Layer 11 of a small transformer language model trained on English Wikipedia (19 layers, counted from 0, width 128). Numbers have three digits each and are written without spaces.
Take only the direct path to the model's output, skipping the later layers: a vector added to the residual stream pushes a token's score in proportion to its dot product with that token's output vector.

Output vectors of the tokens that the questions are about. A number n stands for (n - 500) times 0.0024.
" 1": 591584333543518454306545509453545610424549582481447478468569507597547422511557520656405526392551486538607596612541549468410411401439509367369449487671573525419527392447496587387459548567445616621436452530551512495412450540634475590613522433701351526568486398567480376551377333350705577545481525534430524602508587396446727427532435491355446386401667381439509617639495394354482541577437
" University": 412392409637318540479517758551490629671448406490626498509688476587436490467374446431638475755400661580259439358511693333433299780622530435425517698425593253614537530526572628556368513312648494607526558390636597468460504354699566477478494348731489393224462611341478678536634328303508342434758739551396732647423553573656394717494409479660543313478445483329498018287274464386490580513479
"F": 357474482617504488538413560516320587431501419521361541462378557295753498549578698594650494553563512609599531301345428395559403312476447441549518448542517494366633552658578531571440595494518437558460385540488598416497421502504549605516463494654627456482546521597488464464452617463448442294292685647326640660405485643568400571458539377342453320469810578602402593470672267522369468426477
" club": 560550422480239605474492746718377565479524142344476479309511470427649613480417547662513525641511593572326691457471577623248522619548461566492303504705685277581498771414679582266540529448624579463362622509440527585499544473552573478454476377549748613231368510518409357484485560375676320401609604624562394725352530536533518797474275510429476199632550429467382703420231307329468608360726
"um": 513251549462351469372497383444561727744430451510465702412668372480691496635388443313615493687733642424621372545593401643489562384676542530655409577432646574474374406408611568335585503594557686603539424548338613546295374575500557328452528620594480843423521382524568473630592675493427493429367490326423490647590391437325353493413193447493377479467507613284624507292412432486511500543571
"eth": 553451466646284566509543575492702402369802545672638468541555351584405486460548438200338587578463217417668439456337509607445491472638626493490469277426328363620615609153598362754441433397613561423734379540583376600568540390764442548354638613574399491517530688336433556543311665560473371433388618669629494271516502520410275474370565684587418761703333557319559380441273514699674615505362
"?": 448396491570381470448420520488546417310352692520491524494411678648343673436391580395643501348480554354594468590472675681611469544572713513582583735185509643591377491558442371478460532451783537553630391328448579680577444416436599527388596409449607695440397372289429376501385670512417501517589445576362504346374586464325484668472548425340375498527690497538304387412353605611331806718659
"uc": 504534618695462593504642434434579794774863380441610589546516547388523623302501467441420530649456554605450687548266558357610395415690429657324778695417372531466410504603237399510483439438293524518577420640391388600377282519604476391413347690615480533501508504668314367622446384512419420409440520464521395372604471454321516386363241522487223669684721662544512512391572550358517621554497
" 31": 501617355484654444458632507515529647517676457571520406450694694456485457546506560580460651424360512314471626659458601547402393342370673501403469477569534431513549445390584495479462535528349480549486410493586428479378514584660629630563536316611465358442414495570456331427554277428697470525530431594530507376342542507458648466470543534531388354600561475344558431631593426447319692578456
"ing": 312592493476309358701539272363439476459521255442700711534683555457502527683630356466435707547497414501490360559649460436596570486468786420637616275557349397474377574512692518212447255641545617651468538424490640410473284583297402380529650615321515379553457490515497430604569650604311526499435420647580617498507625396426639407474691637285486334531386523280504708575540581461591449441684
" award": 233645513466511646417499602491495366713591491361466536215395504631602602415681618551534441711458417484523508573487518415355511678501522612549517301580672521670491586495447686382408550115739384328728574338688381384466441494469695488547435329488712538481371567454477143809519377453602443422544744537371781500556540524358491623451457406624472240484449454535384301667357430344588470656426
" career": 409543460597447861464468838510251581142533444439570660287310524545344730450385587473605573426598447557637538726504701520504530534685467688538483412457665205369643752526729810182322579351494499574559693073585453599606388393677463608507585576600839312362318503259205464642631637388757404413474490459690405410239604685418432663449127516533424258636451535542355531472384192369508485520561
" album": 248646531460417619421296609435387411382406543388447565543417446568316650169535566286388554386569482360403518706490579668281742702734565397642402375531572158781725779605477815632596580263566289301677805419607384432540593635662461457362617222592565636592332309386409342349550443393768292495656732504631537480308429612331469567444548639557337621563511514234292468507453409456617491628805
" district": 479481312556649829419587560800585572635613307253502626608582510785669363591396493524549486549426432407276648537609619481704526601431569337616502724736466372616433538485762522536329379570266589378497703499714478518297452362589540486434406452489735582395439254232346542456520430485545337445624459381572449444536497615519515578442409372604637410645397472470463279431235530438346354375552
"i": 431285616386427629445473381419567409263590540468421552324566374417655472520587328540462500472463552700548341539542410527760419631479429656632420332305417513474533386506424559510580416516602756548425696561566583624546404533488355553616350547398320642405560444527491593443667497635484545493453463435553479565392500491707467352453493333400440561480427549663608596422541526554522506389751
" sing": 482638542583470590589290515489443631485496381207451618585513516572242500266447453439582568478549462485518477496481539706242684739502514545510513301587592322762525588575334610393417368277506460312676740451654288465489630522482489517527546547433395604496358561499246280642399551392675321504696603488450458527314581672478510620448532596418547595526442438556363676555496508346353385799692
" people": 461339462671607600426753740502457545471562328471411563550443444405462514361468549509602608517395500436139453617442424517426475591487593515444387609703700695670462449507575427689391267232542434515455810366477352666471582476718740340510592567392689519546389424409377412453487650545518331487623462558621633515302397415513583528499448599448455503600503429436530192320439527453567516464657
" population": 545456319721619825519653829691487613485476342519424803556560130744449458422458725486594588424247536455234767426395517590476408705616785324636532626749652376387572577315710499699279282340401599466585620442562517875142403403730529525468481558655601718516352247450382325272430416544701367410490526470779464480347396414285572344498436440677513433623301479313560215520523408429462343461470
" player": 530693493507351578682492541686325439585686431202440606281586840423414633272456451414604293543575353397291538572517536622343545693547496665469305382545666393701360865403448562343492426329640553437568643713545439530439618519668634541254500403570600594315342588409422387593616531439592338351478508703365616590208544614707589598503239560481463408545628507483304580480411292273450556556577
"ilitary": 426751305606445826566548440482522619270523296624503541435566644445393614428508682640453572771385422183561577572373559543363573469649480518476716597717449362536628496329743614594175343450512369439471618402811463528535310363614504546687442552723553402560481608435375280565640529270410398369523559708477585304500347540598452573341331531714218430793308608232504349407230460598462594414653
"0": 524378362444503447306550482377525461499422526539354464548643474630575466467432567306658624525364549463631711544252395421575493657496406411509555328407634607443646539683450373287325710417483598300412470415641593503389487591789637493574340633622690581614446595660580308366505483626414450428298396551438564464401433524411480523478642630407431403351442594433551644683482442616441703543523
"ied": 710553426654564490471506586352396439611459196463327548483474652607428664656540414799608703610337530416477328893414520660429362609366549419426501464379525327419554367713565612841498445372630366614503544328641541549435551580462627595572432607367332391350491470598580535417578535456428387418413674638353368287261540522277881246327537471506524540905522700411433321242305299556645711407567
"il": 497291548383496356526471486408518591408728445561654369573651386369631635480572514561395625375385699442525639488406534824330627582623435500517414396290518549582492390259473490412533267515298434466510399491581630316574592453707454442490476648598382620694559310605593611747404503448583587499289520413637470463387332451410257377345451391578423629549455595439567652550435596570640587539654
" gen": 479353366641493436512472411619637600465742415448530741564346388526496652324563480360522629558413359558333342485427500585558621529539526521550453383410599428552549431418448545548424462489584327551771803485543365489435515554583535455570425656694650665422367425442436404542503392658616259460571481460646599507429314566218481400529390383460241640656596471582491550443493599522308475556608

Output weights of attention head 0. The head adds the sum of these rows, row i times number i of z. A number n stands for (n - 500) times 0.0009.
o0: 374441652560528405583307273564606751477406474657788514419310311466378655304417502327421668506423520626421265250527694596476382792634619421401736299408748403380478506460554535698252454399560483538685640327482263517430366383445568493425669618543493482628477305522360391606622505474459237608532582418544687456314424395522430628606642511588564355482676407731430641364565473381484581766639
o1: 116440738461384648514640605102650460376620512800393460619691392320637482525739571405605610660566551575398595605566357453695566486538563498340453546314260506488640652489453409622536450151304251408508621313763369708439336421564578568692302371701572524340561407448359573579674496487441406501555378393505576523325426463421723582644504415592487560495363559512439453553285557524382687654384
o2: 720347358624460357407554549635618491316460414259436369576560443677496506541432159718581548509207542571259499591374522400593501438740534622561541568436635519473393580616786631486453562374669359425397309586552465585581398534628671349373516695583463373462333458546526700793471424331557299456606631504339234638581453477568159474731496560720625444634722562350456543462383544463392537291471
o3: 531594751536446504421540606540414494307518581388625594596417398608190541584261422418666393389576508501421581422427433593266609400471554368639443114320422341443398514841527526383422529550326673547562601605609357566628463376471339322666450550596254839489510437527416457485230457498571198628599461766388549554354457614538479457428743596606465388426652652499569804449444537633237629780420
o4: 588341465605436211450548362613536618591532388436609540660476528519550419427607508347545591449500457557245444392396432742725717460373300653537586177349695568616662394704543362515609470690536496565474542418278523598530305431402481510420496600588626642293689485634516565358550351766420536267516587342484469630481537391532559421284463349510518523466540689477488561255558585621469558446500
o5: 367622408483512349525462644615526562869668592216436675294370355634692618469637452393824403639595403735479510510690239597050580557198656477556347415386529293409720583707650466515091599754801433651481691341498365428276685699483506776256578262423495522383452434468394282648568299562813505361429348443475333801786518497540553510589388345680487214295351385297545233621333651643380698713759
o6: 521328563459450353228534496294458513490578659649528609512414356621585618387200273392393468281399199358458491269505630607532560492538507297492527420218482709380472517459408477579524490539363430635474468479429485741571594448755702400438673710616541844654581490399523604494538719535503501643630645460520567448336549393264453453596449371378567635375526591328460447429626493450800674578600
o7: 665715302513397504391666771393365618731524359554712491488645549384438454559800654660436529675385577297599539795334226393536600179420617564576601563518577388384615498427674182525174576558738219653570344420279386443436454460636741474506509681104611536654436544701493476390550599623459661439363501655467635319467412319512455499604221586701416443471508356427380825199414580473616578328574
o8: 440666373449573577584603571431488331453497338612455642451435378375810431443740526692496543547496444580678543310503215457734594404541146480468661511267449556644480428524297373493587584355382552422674380542519297103467496664454445810635785491675663124504405616463686581252507565599490748499679652339642597389514583482678285289576395335616443433679544584471338229584645241486412636422401
o9: 374313395532394454501396422549522540306496545617407544612301519652484288661313662191521629427698465280592600424344528527555361404651659411602534464582615586505584437386398633624455520461704664346731714487509456497565568285461432810457576417374502507417374221310361481431476619448447400821490504339419484705512451483271442569413806663616652567392485717420612349855482526421574490313415
o10: 276475377544758494496529503346610487654566517371539483440430389788526522230460659580372607705326443476557554591459671480417784587573384503637680758396476431587541274563494479748396392822413732715407540462308601569509344514414605434527459734376530577478468463566557391430465413670362490564649265522596696463606238318401557340319602394618366614476458427398496579420376596512197435144619
o11: 450419674537558570628480552507486565398481494674250396138684586346589761451705673837282458494511353358736539420582487586338524319469500664515497559618425671386430345364640502334382383453526664609583245644459672836417451454329430346336414612417305311328480810752489304762468518342386471526489562634690503705483676467546607450408439352405304728632487457486339779440454402407466516445580
o12: 546621250517691425373403515640662401551536469539501463475549432213944683484668629525458565351549634484421612555367490361603785686249627661374585449463402657372718339508411344477637424502502653318691530422331646404547265488387393517435487464481291608678527467622419280374546277510625831600289345462585474385565389506548645406455677537465150376410434425541488727711698381349468629652339
o13: 596613750524383497444429300350533647430433584433441205485400512472576807376644653646612518476526383695568413376711441596588626441466724500567475322559384509216651345416775788167486586576626612403274829444701492519511502636454339290663423371633788461283480474678526205390227452487308460590461712401820424399611449535647652344284335504589231547452480514481377345713489266462578497728645
o14: 427511342223534356486421445617561499370304475667261598520483573316427732419636591402611708541594439522536434438234325454507604376642664528319701501514462219641712436484326229416532348704630582468736522683337766254498494706585459635401487307619605467655663578827490804448341595570595643493448573535343679647447214601348384398763330286569217561424629689226577663406545455514423618338425
o15: 688613501345625686459467677378416636467664494677352434587460571439861642571697407919431657430344545546618512231669342595521446713586403666150394455867637419406403400444451449534431340499337486503319704524467506553366590277417455671394536415206681379687717608406443403420394495557428562404523415416572367302679386359514568563440553657285511474595550508415694515558617578447294492339285
o16: 356376445563470595497424574246535535415728563792491635623437242488649484301592606382597480396583421791320606254624526413516636626692405331719460721290537609375580432237743675451815653344610471325619589184588479630609437169553548383527444195516646502385468674330577431441540562751457454533435938440504593386445267424540594414510439211387657345354227428658460143689404735646823367441526
o17: 582576682493272371697309768565325609262369383520578220552348480476582784319397378320670437619392600621547349488467605464564435463433165352568292501354772309568412672547381471437511562351551468506329559304415659435353252600372461609623600789487487495213472632379440318567545658380626640556729437811492640707504717405672640836329418518468374580657658589549166559638437477374378466442777
o18: 387587474449830406578603477523374433473551752656615482495611403531483395265522556155564472315631438551482700625424261641483603699538551676485572244496447500529648328508440406494585184490481403380712366242513372564382522543568373326559466253536609486423550531348663673376432593624502847405394554670651258228467505456513617471627508365579476462555724601364385668492650285491414599800532
o19: 182620620439306334427439557383660350675421407372688430457355543401764484382669518517430690583876463884524583369612353463536712670615463421444483424484585440570405459462352500299572559722534578254416521418535664324486447332279470284650628368351384402415521572292480792520585509369348638391344583449460567543558556553485508696500338365453498496483737397506581429439361815458596588498542
o20: 555586542589643395366420252310327574486407683441651522485725363446602590525500416506408294384689645657667489827547615384369603710491508615561292228413314358579617382569446567487487536321723520310516552684878289372501409529498465542560613201582343422688047548445546530896481476745542593370293560551559416562134717493622579592082560625576368643194484448607570322673273518280597591734476
o21: 597646524398607603292459707491391514653455459724377410428302783595299647356808469606464465508494208281517534340586602461426582500358124763366629533522485727257507463426843599496826690665566424535362305814394535460612326624359406542545748284568459428435529447583424372695447517122543736645589441580536620344477562651456534688498356477260438487406445478512427892504452228334533300343681
o22: 458438320789438648434486573568342559385603417428581518666586309352475539631255470428546686525638408307259382589456585767554490535498618478602550715647579557562363399575556770483262495653555434415728198360546438551516434506526536466393457433421541657631448529431525399353479449523471456341513339407402376398488647536391419217810497463614491484443524616535506548429426579410574517599716
o23: 489654667208345468689301428271540301367351383577510305101360609339286696097687295247589397373597529525671116700340576605495730605558230487441481415195546515819607822592235802110584556462558328681493567533519655340739739538408335425437774386479622363636303641330507741478713598686383448476530720470324525456435365526639436668283668639236622700417566440588396636343789616527548649950345
o24: 640510702458753652449349740593459322363653447256355777269349625348600659470550670582316478346574583657618373494614469628326545471383587572416520324571336731601636475699399532504511478604601412652392555721506668775208637381520545712815769409536499434307182319632422334451307437404542485395282271610560169582561559377662533611463487626544397544582424415291551576529695280164215177557728
o25: 527637447498363585525550560612253653537621394647520465421312591335477525446550490481446711763536433628360636452481611368555119511534432518431530529456503309639505651421629769506535515558361481465285579516458578181552651472784573363564389369502394300711381530435410596499530392496719491379737464379413471580694519550518738435517518570705366619471307555372281440591480415386478500474550
o26: 510552589618482418579232571541477509475667532428498480578621398556533549466410422171292413449629380628425355527511364588308472628678408563504630330533581220746507370492325498553384555316415531496427841299712563675485217620566431509568562402683398570585574292317601482617505541661644378429379675405537627740509603647389531533247470638329462439465524520569249598539510474502736459493661
o27: 386580400491597435784330532612406488681481268668621624451478504355685475462603674491516652468655116504383132515527591258524632592722408400540412478288590357517652582359492497616708538680383191485612709490437375487517573546282563485374606291525577511659500488224425594386527587506315524773445427315371507505477525217511504579865787591416240349421424277586444645302447652659702460634636
o28: 286369378327420452348619388667530304406635435426381503504518401447552505552368279427488538172454554843285509420555507397649390531349468432663639496584468497621474494736438772268378488512635714571460544466501747466442781650457524674469424514406486494431654458615568470499348637462661649448197425485438734617460525554376625452500580476599479460362600695408205693465673555446642439442372
o29: 542772330437458355680736636510518589446524370714418538424454498574595531540674666740765537471405502306521392757299470389547439404572494596205527445480367553429802565603492500599360449456423451570330619536389516575504227603341537512460702647261505308462360451483568468565407572495635437541565392515465515435436514779444522637514426379488672307618355518523398477317394312573358775533601
o30: 776235305622341436569555476506439336506545570590429291851493475566403476792458589568692423535325620289423566482558314635764414448351630508385505703469346500589232694424461307343239451585318505391539551641400603556530400737459581348591347801458516743588583334613405747377650747312378582586505691573671772551548165354379514480755250519403363610752455408689525583350353510521272467266477
o31: 624856523404385416622529546525466461596913402539619525233408606148633552479509567627717480582378382523557520413564575405500564521373601639468666429591879430509475512542751561467393404338617632370502559752499339309471422378240341370509180327502451407418636464577608451648420404268662516416264533438739190670399583675622815322745254505491435259416649495508527320710334630330510558388585
o32: 441257697238608352673519390341616600316449197384493376340443728545238468645425373608445498342498613561236307600771451703414441724602137554503521768620368342699404497751398607330489632455389540612365311608654632508608468319278552338376588706526543410622523506733411515412607549476500336489784764675678385517619566401720355533444551448251573580661438416592482721371343306592508356428447
o33: 712317557486713530589438559480582294562876679595385397463560626537284618523517472693448410550730414522498549432601721488258714338297668563691525440550474695527138441376548701750412480521571215483213370462682349483230531309504618277534449358353459372399190562612389477598134477390407572515363608399692529470443523779872542469534469685752739303692231427399579422559259559759481529486424
o34: 260517786409551365497405499584575545457436483577410160731557606333490500389489760442380495323270547448568438735478522481491350648645513798292442378471576554570425691421532784474921416179754449403484482667302213420625463454137591686525645372452496531911493552379394502386552505483405626534580491408731429543252815423339635748318637560410300595296417387256564604749598442582490270711359
o35: 544664397642350412672613745808189610545550212593555436637556500344385497495664577567446555358567351433513699521521558421453645363545827576516344507372503517744424776427630559390501409567495363461468518391598514499464466430758733628413458447315421500661369525309508234420546380629678608379082534430608514353284616292688666489487497547417527372507586287662175598758454384600395576477582
o36: 304624246477581792477699847894297398557554143293602419572657666601511543357406725737456603756378677286272655428641661501432549628312534396444463774514443372366376566549711615418237455381406527491384768401757531461493375416444704677605537376269544491451376552528501561479601562415310457609419600603412345612262563342527494499339591622626274582577499690500462266530495486413572525268414
o37: 582417452390623611517495537282370499596682428541437451336796550562502457407329636589472484415516741468665402523310388735686609496558421661524516311416506533650543566361491373517613585480628167466418401580386452354522390443461425326610499490508538405718441186572407611453470502471642163491811536462503519379483391613555550699450533518335333712804256699539467694336598438394545653669402
o38: 475567202592545321416501502589646599687578293619446567455483480376682542672581520607495670509582390696608556546238397547634448439364565395546532401497278435559577383463472252329506314498698560746308437651562588572554521694541622344427234579431545453449724429789468715483295369318683533349747438695543623413576244406296414738475560188679493612362411365477666317691340542532492407576246
o39: 505597246267531644425637373480458413511754073254551358513702701489448440556477432544320522517740529655354376587485571586451585538565233353291740499563444400292457592412726614621733259385615634417718429638264596595545454615312535444490778501795245454699524512395491604578569276377546690589582413561411608327361597596700596561285414757335697519517605474433360431386326503614201305661445
o40: 310502586364407228453183608412505843519596381525679488250502630498565636331805314382633605635469783263557492621376446557467494414670513773560383541416570323783489448525188521442565531584688281331584353489804401254454732644412517267609196195496746280464535459587498679712745619400394364723630393413447614428511409327464327633862489385217600514387535763620246241260474586741767672490601
o41: 616804695446440596435424610553212569394414357600461495442663487375790682683401444593393646570318325351516788717478256222670225562404620474498358704376449489558455357528549610467388561715404566358075329199604502416563563467771696565598426370366485374327674621670455608485733321316447337677402721394570278524650483433714573446249433458488715273529373543303688339626609421639562583547609
o42: 518690487356080598601397691791362423499393373350580299583502424427554686599392559472620621419614386547545676312399385404422413533490651602225569472615355291491593666349504437578379299474536442647537609385345657717434604436401561374704461643363515364476402463443482475437576509282856579418601613541610579431785462505577660437297569704461450618497578393398656481640347426512710302476532
o43: 281642520422621561462230326411270589542380273535402540500325423595517494270662672472453637558475523373577417506476378568557767728626631451448671515318350457496623241380371478681930504428576548532583373729455580301383668446336515640735423545551395597703671300659279385604584549529689798673581367322433333435311581563543650664730540577508313607350558107508414430544318462502172593463516
o44: 447608443423357565417325368646398397403502556358603244270496644429649495709328685591391619651313758561734493560384612576365442431217105398398460516563790562643431847606301868180427637593504443314383375722533535544632774804649271490459567580439609619516265567634535378456545286140609448177692607498356374633357591589632273622385755606432469490591572272367444905636387253301507485441699
o45: 528526735516461274381403396579673467547476393675659553590564620533626637586592622566582189687604338508434442258393386521347514517342495678352758538439261523547568384448479449523504376613643268480350516324662360361636394334495547489520497623437361440261742646544548537507386587731357692485733521482628596362417302483404380367621460317606440500475510487610557487267466418649435824505787
o46: 670569550507569361415264628498466499626553489581550285459539419473395624284450631327265684587380746544257364479495442472217733732871470714451460325273789601477630509582520482333290436372808528572471467351293416738825473455384317571445482544589535350565503511537380605425440597178608574407470431732391329471422500600730599499214678541609310572357682360314334568610739428528705477462593
o47: 652351291329355472548531563519508351505371354660607494477384324636564380494581446597623413700543396550296577582773400557409455345746513377255583347561410290595411711574450413453579619584548545385317634411290505326394560488471367302590554352646491480222398504695269429432486317555531612406704531618689531439456561503904516569432393550694316539662671627677771516457422446624632630404564
o48: 430644627618475410497400583537513505455575545561482473480473370566339567347291267311449499474364452422511382246572371766468418398619569414550405326316381591563499469223457448578518599612246300410418435651646475733574565681762350470459320652529511694586474584648562586575836650409711348545609374630511678470527478357311370733301502587524779676435347434514424506391491755502572521422566
o49: 753522388577254585600502430683803386720447485461251438538681662524366458538277552641639318518376327537469560528498370492632339433415379339338544650386483636435557769531523519634436458612426620532662499619551701497470744254515529485496481621675370527567509503679801472358472441526313536319408449596326684260658490441422362473793245467658583330486381359316635485381379456492460748360416
o50: 472252486609500071388167503495795523446367432366598440670386462577440387472192404265652603466618534412525473524419638453766484545545288268484419513627600307702590593605581498350627342541497482672791712547417392402602614387480307670396406395748602368695434343624626807521393378389503434637494445330320487565614305415335515698224564562323316611651646537598880418547660567438567408559686
o51: 508492361501535400618551371459470363438396432387222467592499449547294435531628569220505611238288386737682583508388582632569485478317545374625527551628566582415414661606545331499498470461271507443500398593534595563415541455709567476414490468283649576613692574539659610353763384283469521435727115450326604444588674514407606579634469697308667822457571456494604441607521514351554411424639
o52: 457294563433491427434511453484550584504513562670401663504528461625601543559597477421499468288270428570437407363516693744316431501595514074644166626490396399578424357540384507595778445443650610611393406424577308672579546677547621358708310308334489312341519686313365565298552627548687236634479853464612331608397642537838394635323320591630976618823333324601377288453475429401668565681486
o53: 528592376550465707322553502393601617461503377550746590650481415566372328524502438422586442564376733256373397533503591437571326582554709583374557594408450494463510565450481662438328477406472645320611357555493614516478607701444613545650565286397658463524464727271545527365584464473477355303569505149563509533646492570352267695467573614571492426839664697452563496555271428686297456311311
o54: 483465482697612499479322453728873557499426398487404604552566500552737365433461479888423599473363585661334766231452515456521488354416605319324267780501393531345463651309656615712539340618505512472566405598473720486509418430521425449693304520500327420495674461411528663412467317539510707468726485517457408453866497424405500489576388582409283397277692606363512560366439725513485390207367
o55: 288386408329708584552506554479607470504447531719686357430670699784498241694652617409197706549543737215573380537420340423556521508367567383590529590252633416533556672543687395535364471508472399439430489604691455605479474452440495707422526502436656445610467420500744422267513426683550500407527340374448592394617327786344419538445485466501498577496412626258662170690696573425353519399407
o56: 499460552726213726372255439426562408495555558218516526503433335622385569528347413457561584543500614635307423383580680601294431584457499620515455579327263437470556524532476496582531541420505663551378566435432630683465592306332293536326409732451432494475597556368526419404466521484540554535446564453499345882385550391619566595340432700730608524673725521568396779299570529506328373762690
o57: 539677632527479263705518541418569612543392569510456656464521637630432453495625471028381554465630350543486372467605467723425772371479712521388578157194482535609339569619379473564511615268497251599665484448303379500401488454704209339366294366459570616386523723530699846734364465713514473544201544507507539443576512407400694472514509451373723486468726453639427477423676357237618537546492
o58: 643403709729400603653469388275361496567725443919741361702725610527381690597682557484572571383431485512488473452444438389392530355628620369490595532532495700484339576258766616466558692448340424366555211373519359528490303218563536362509902439354396537413464591161427461491415628804352416543667435491496304406656517306707447531261455423496583427906330524572264187432235685592696510564605
o59: 398470703521450572464662639383510445741553541604606462217315449591527667636516438537858549504571857532558610603595594522370359462347713560360348416335665089488319444494605729291350524472639468504330378585492478432287575562819662604753217541506453144352433643515497524472573303423377392506385668312446290858408860563545433390661490628553562337292486460457431296796295460430452699456439
o60: 527430649640635695568665338639590385682555304659362389789478351751692258549544450568607427462381493516656587472319506517556466587742489501531550689550321568261472683485244381720546533625254467226667426381597289626761393351650674501481574493435587524506682477372590352434474748600451427435446410417700415223647416627219461707401405458382603566650276427284427389380568820697645170472206
o61: 643727404316473355732226587425553494581442582490305531334656722542372334413406500309486330503356302307627474661596444188679551568383663553655672272562680523366587848745377515535640663487604302444501455266196430318495420458480421431542687477580701406726506482641505590499506627398641512374372513622411546546396716402330374501716523403311730642438872482691373642696534596250587381437467
o62: 540539533724490326609465328357385559452286500593666520711345351452510278746496505491485611826363558298339424760339727384572474619659417444679676703529513568405501207462505339614596486225349459670325542218530375457701587391309494429581595627578289594453716403510469521640723441680372503642607435374373664436492267131530359590597505491570318611769642800333443220305233837737670689428373
o63: 310382330572575392438425467499392504559747371592327683326552566248494625445577612468400480786439389223672624517585283508639462461357533759522331571341481593436649525324574818488458482542675259639533459524427454449414446653371573509613523445526548514560514802635462273684528549447460575263474536596068630607572472395497518464712403640657339376629195636652419353639407376563502302804712

Each question shows a token from some text and the vector z that the head gathered there. A number n stands for (n - 500) times 0.0083.

" |": 613298611637567482547418269513367565587427656402340466333713818585565809717570625328710712511572492503637612456528559446446498712464492197654473289365584371398320208356460718377617086509202642
Which two tokens does it push up most, strongest first? " player", " sing"

"2": 618480583360542551494461437428542523640564552438605494447596597447501639520546501578615523373599579511647434468509471334628621403453597540604498322338611384546369436496432372523676395491563575
Which of these tokens does it push up most? " award"

" for": 505509431645557530687538434423564570487472531370432472494476476554508555541433536603481484670446536429480337371578541479601488434469504445381558600474543558554440454465447539419444381412560584
Which two tokens does it push up most, strongest first? "um", " gen"

" following": 426562445547449466592580580427557610519485453468455549476435482475439421537456526418501474572486505454412414458468416380524563429466460578420465471492402491429460476508496495547532511500610500
Which of these tokens does it push up most? "uc"

"I": 448464399562491615425439395508422647608612567505503537467532620532429618775453499336629439459561529454531556423409513233450602434576565371530388389404356484528372434495567469374604259487282635
Which of these tokens does it push up most? " player"

".3": 570409384540579424688443531714592397755295733546442337549363322422454396527414408411759281372562231377585500311330305210262459328520427225507440496671410609334462597573423598229537575701339493
Which of these tokens does it push up most? "0"

" 0": 460405476520506654567380435439616596644477415398328555489464691485368381711350522386696492457606500411524471407500531439462534376526571461586492487452470531494308521419553571342580344598349422
Which of these tokens does it push up most? " 1"

"er": 527508471468497465585557484451546557468408537407458566514474474381572609497461525509550539549452550454499465387585535443572542497453430479384511515449522557529391480479484497508456398584574516
Which of these tokens does it push up most? "?"

".2": 659348420530637497683509412664686414732318706466481378567372334417454460511461378531731260347649246419595541310321267182309478312544435197558413450661423595360375533563455670297522516743399531
Pushed down most: "ilitary"

"an": 450504451541475427534556674416511666498451469532385589431541529416414421583368534408494471605497591396545360537480476312580503493464516581482455441481451419420529519481506552470531480444630430
Which of these tokens does it push up most? "uc"

" 4": 414533517420446589465574458345575521617363519526246409549315540450634373588405328474478555469555456504553558450548560389572738421538461367453501419472461570501364472529306436362589440520546539
Which of these tokens does it push up most? " 31"

" s": 492693426525457338604581479490557543472526516398547480351486468493540524424427377521550556621347475546578436415519616500508640575525429593451383644593344552468406588559474421583425609382613480
Pushed down most: " player"

" a": 537447394554516443593545448418532562466405435464334526476441542428518484558486609430531475625449559385575485395602427493608544503429522398511476458423531550462409432513475502513489340500556500
Which of these tokens does it push up most? " sing"

"e,": 597459383547532426615542401434510581428391414477358534466448534472555520542475620478500500644437613416626524380628435497627553548431490376520472460356535536485419398442463519547465341488555486
Which of these tokens does it push up most? " sing"

"urn": 491499473501485481583539481448502557467446496475432521495470467466537508498473526510530505600474577485538508462511488444563536500475460494442503476459485516495448518459469512494486433508561494
Pushed down most: " award"

"ed": 485497501473472506521543503470508555506470496518461483491491490441520499500458479537521503560510545510516528461479507445516543470500446502451506475461475505488427510498462493510493467508553505
Pushed down most: " album"

".8": 475381444382457519499544589442596653579448535524243471456236400634532385573482308293430432463544396540543630441468348459382557367446645218514405460591375598354419431681518477428716367617398676
Which two tokens does it push up most, strongest first? " 31", " 1"

" g": 423294593416505582360473489476442713487650517474371657305529442703413446553696466397640566420800552488459633647421505500466584513460725439727628345470412458449442522441477523316714117558345551
Which two tokens does it push up most, strongest first? " club", " player"

";": 510406435494539657564368153277468513793665308402350293379511640633392362614467424367752363353540613365628439449593730450420618586496690431527690429434664475508174669398437405132590212590218439
Which two tokens does it push up most, strongest first? " 1", " club"

" in": 571433396556531436603532404433498548444389434476345524479458542447547522542483620474527489646445605404630516373628450500625539535427512370528474459382561546482409423472460520517470333490531489
Which of these tokens does it push up most? " sing"

" 11": 450479476472477644461540488389551541652466494469274417490397529450544436596404352470578598519514522440485559490501602391503636395523555492537528376550437534405409521533440427363528409464481514
Which of these tokens does it push up most? " 31"

"\n": 478501470500521490606513443469521511505499554446468573515504470508491554466462492534552475607502569525545488374482476419542506407530457531436502484428462500513472500476498517511493421495618472
Which of these tokens does it push up most? "?"

" who": 436540425547455419567584690391559675500460450505385601425475504432416377588393546364478473606473559403472355542478414321571523466449490595447450430506406430401528510487498524515536490456660455
Pushed down most: " album"

" f": 517591418537493450577552526477508602564455459464535510489493532472409507502434458515507446542499507509474383383487511407499553436515450596435458537434434469444444502491525530528444562502612473
Pushed down most: " club"

" 200": 541422400366484243480387515693459513494596528318695768386551397532512494357716534484639398484493553445536515438433375410575478464483536580457517435440521415506493693411504457751603432529722581
Which of these tokens does it push up most? " University"

" appro": 498518468396427420590548574368556699517480609518365490425450466656510620532545462494480559589441593448446467522551526572549554520670560476469571477504485651468416555534370511435447392480522605
Which of these tokens does it push up most? "ilitary"

" T": 503497485505493486494534517484467580548444515506482517494531520485435523509439464523521460557521565479505464406466551438486528457524495550493481518425451506492450489523528519505510515482516476
Which two tokens does it push up most, strongest first? "i", "il"

" P": 496402481603517589482435320529381620587583594464456506409585716564471710813487537295657526441557504502556587430443505291424571516551559307572384328397411449496322332449543551380621170502227678
Which of these tokens does it push up most? " player"

" L": 483509506532487580404463529466548571583664551495557644451549519457447586529572500460583473435604548432513513525370514439421589474547563440618534373449433491431511460502593379424658360504461566
Which of these tokens does it push up most? " club"

" m": 526548423604475484588520473456556513496506549459384483498486445497508620553484553596511477563488520438465383358568584477564539469571522497419540579466619528486399505514452542397393440505597505
Which of these tokens does it push up most? " gen"

",": 546544489421471476567543472476556573423407498449475509491456428402619519493487509547485580557476541490492552455549522472569563500470381462379535467455488542552409469444446466550474416568596549
Which of these tokens does it push up most? " people"

" 5": 434299584426546550400471466457375622493662491452389660324539410735412466589719477447637591453789568469499678649421546535494585505487768498716651312423431488492437533419411506323686142571318549
Which of these tokens does it push up most? " club"

" 9": 500472374441527510568392466429485531652559459444447462498479561584478492531462493460641449423545647429662502409532525472421547426578565480543513435466526546500360519472470481393506391559449440
Which two tokens does it push up most, strongest first? " 1", "i"

" two": 549849374564503347612512550506504558417513515473671487401535547425527598439419520639555528534323505612492455363509604506630653529525382607377326645438211419504441570468446381653448644336595456
Which of these tokens does it push up most? "eth"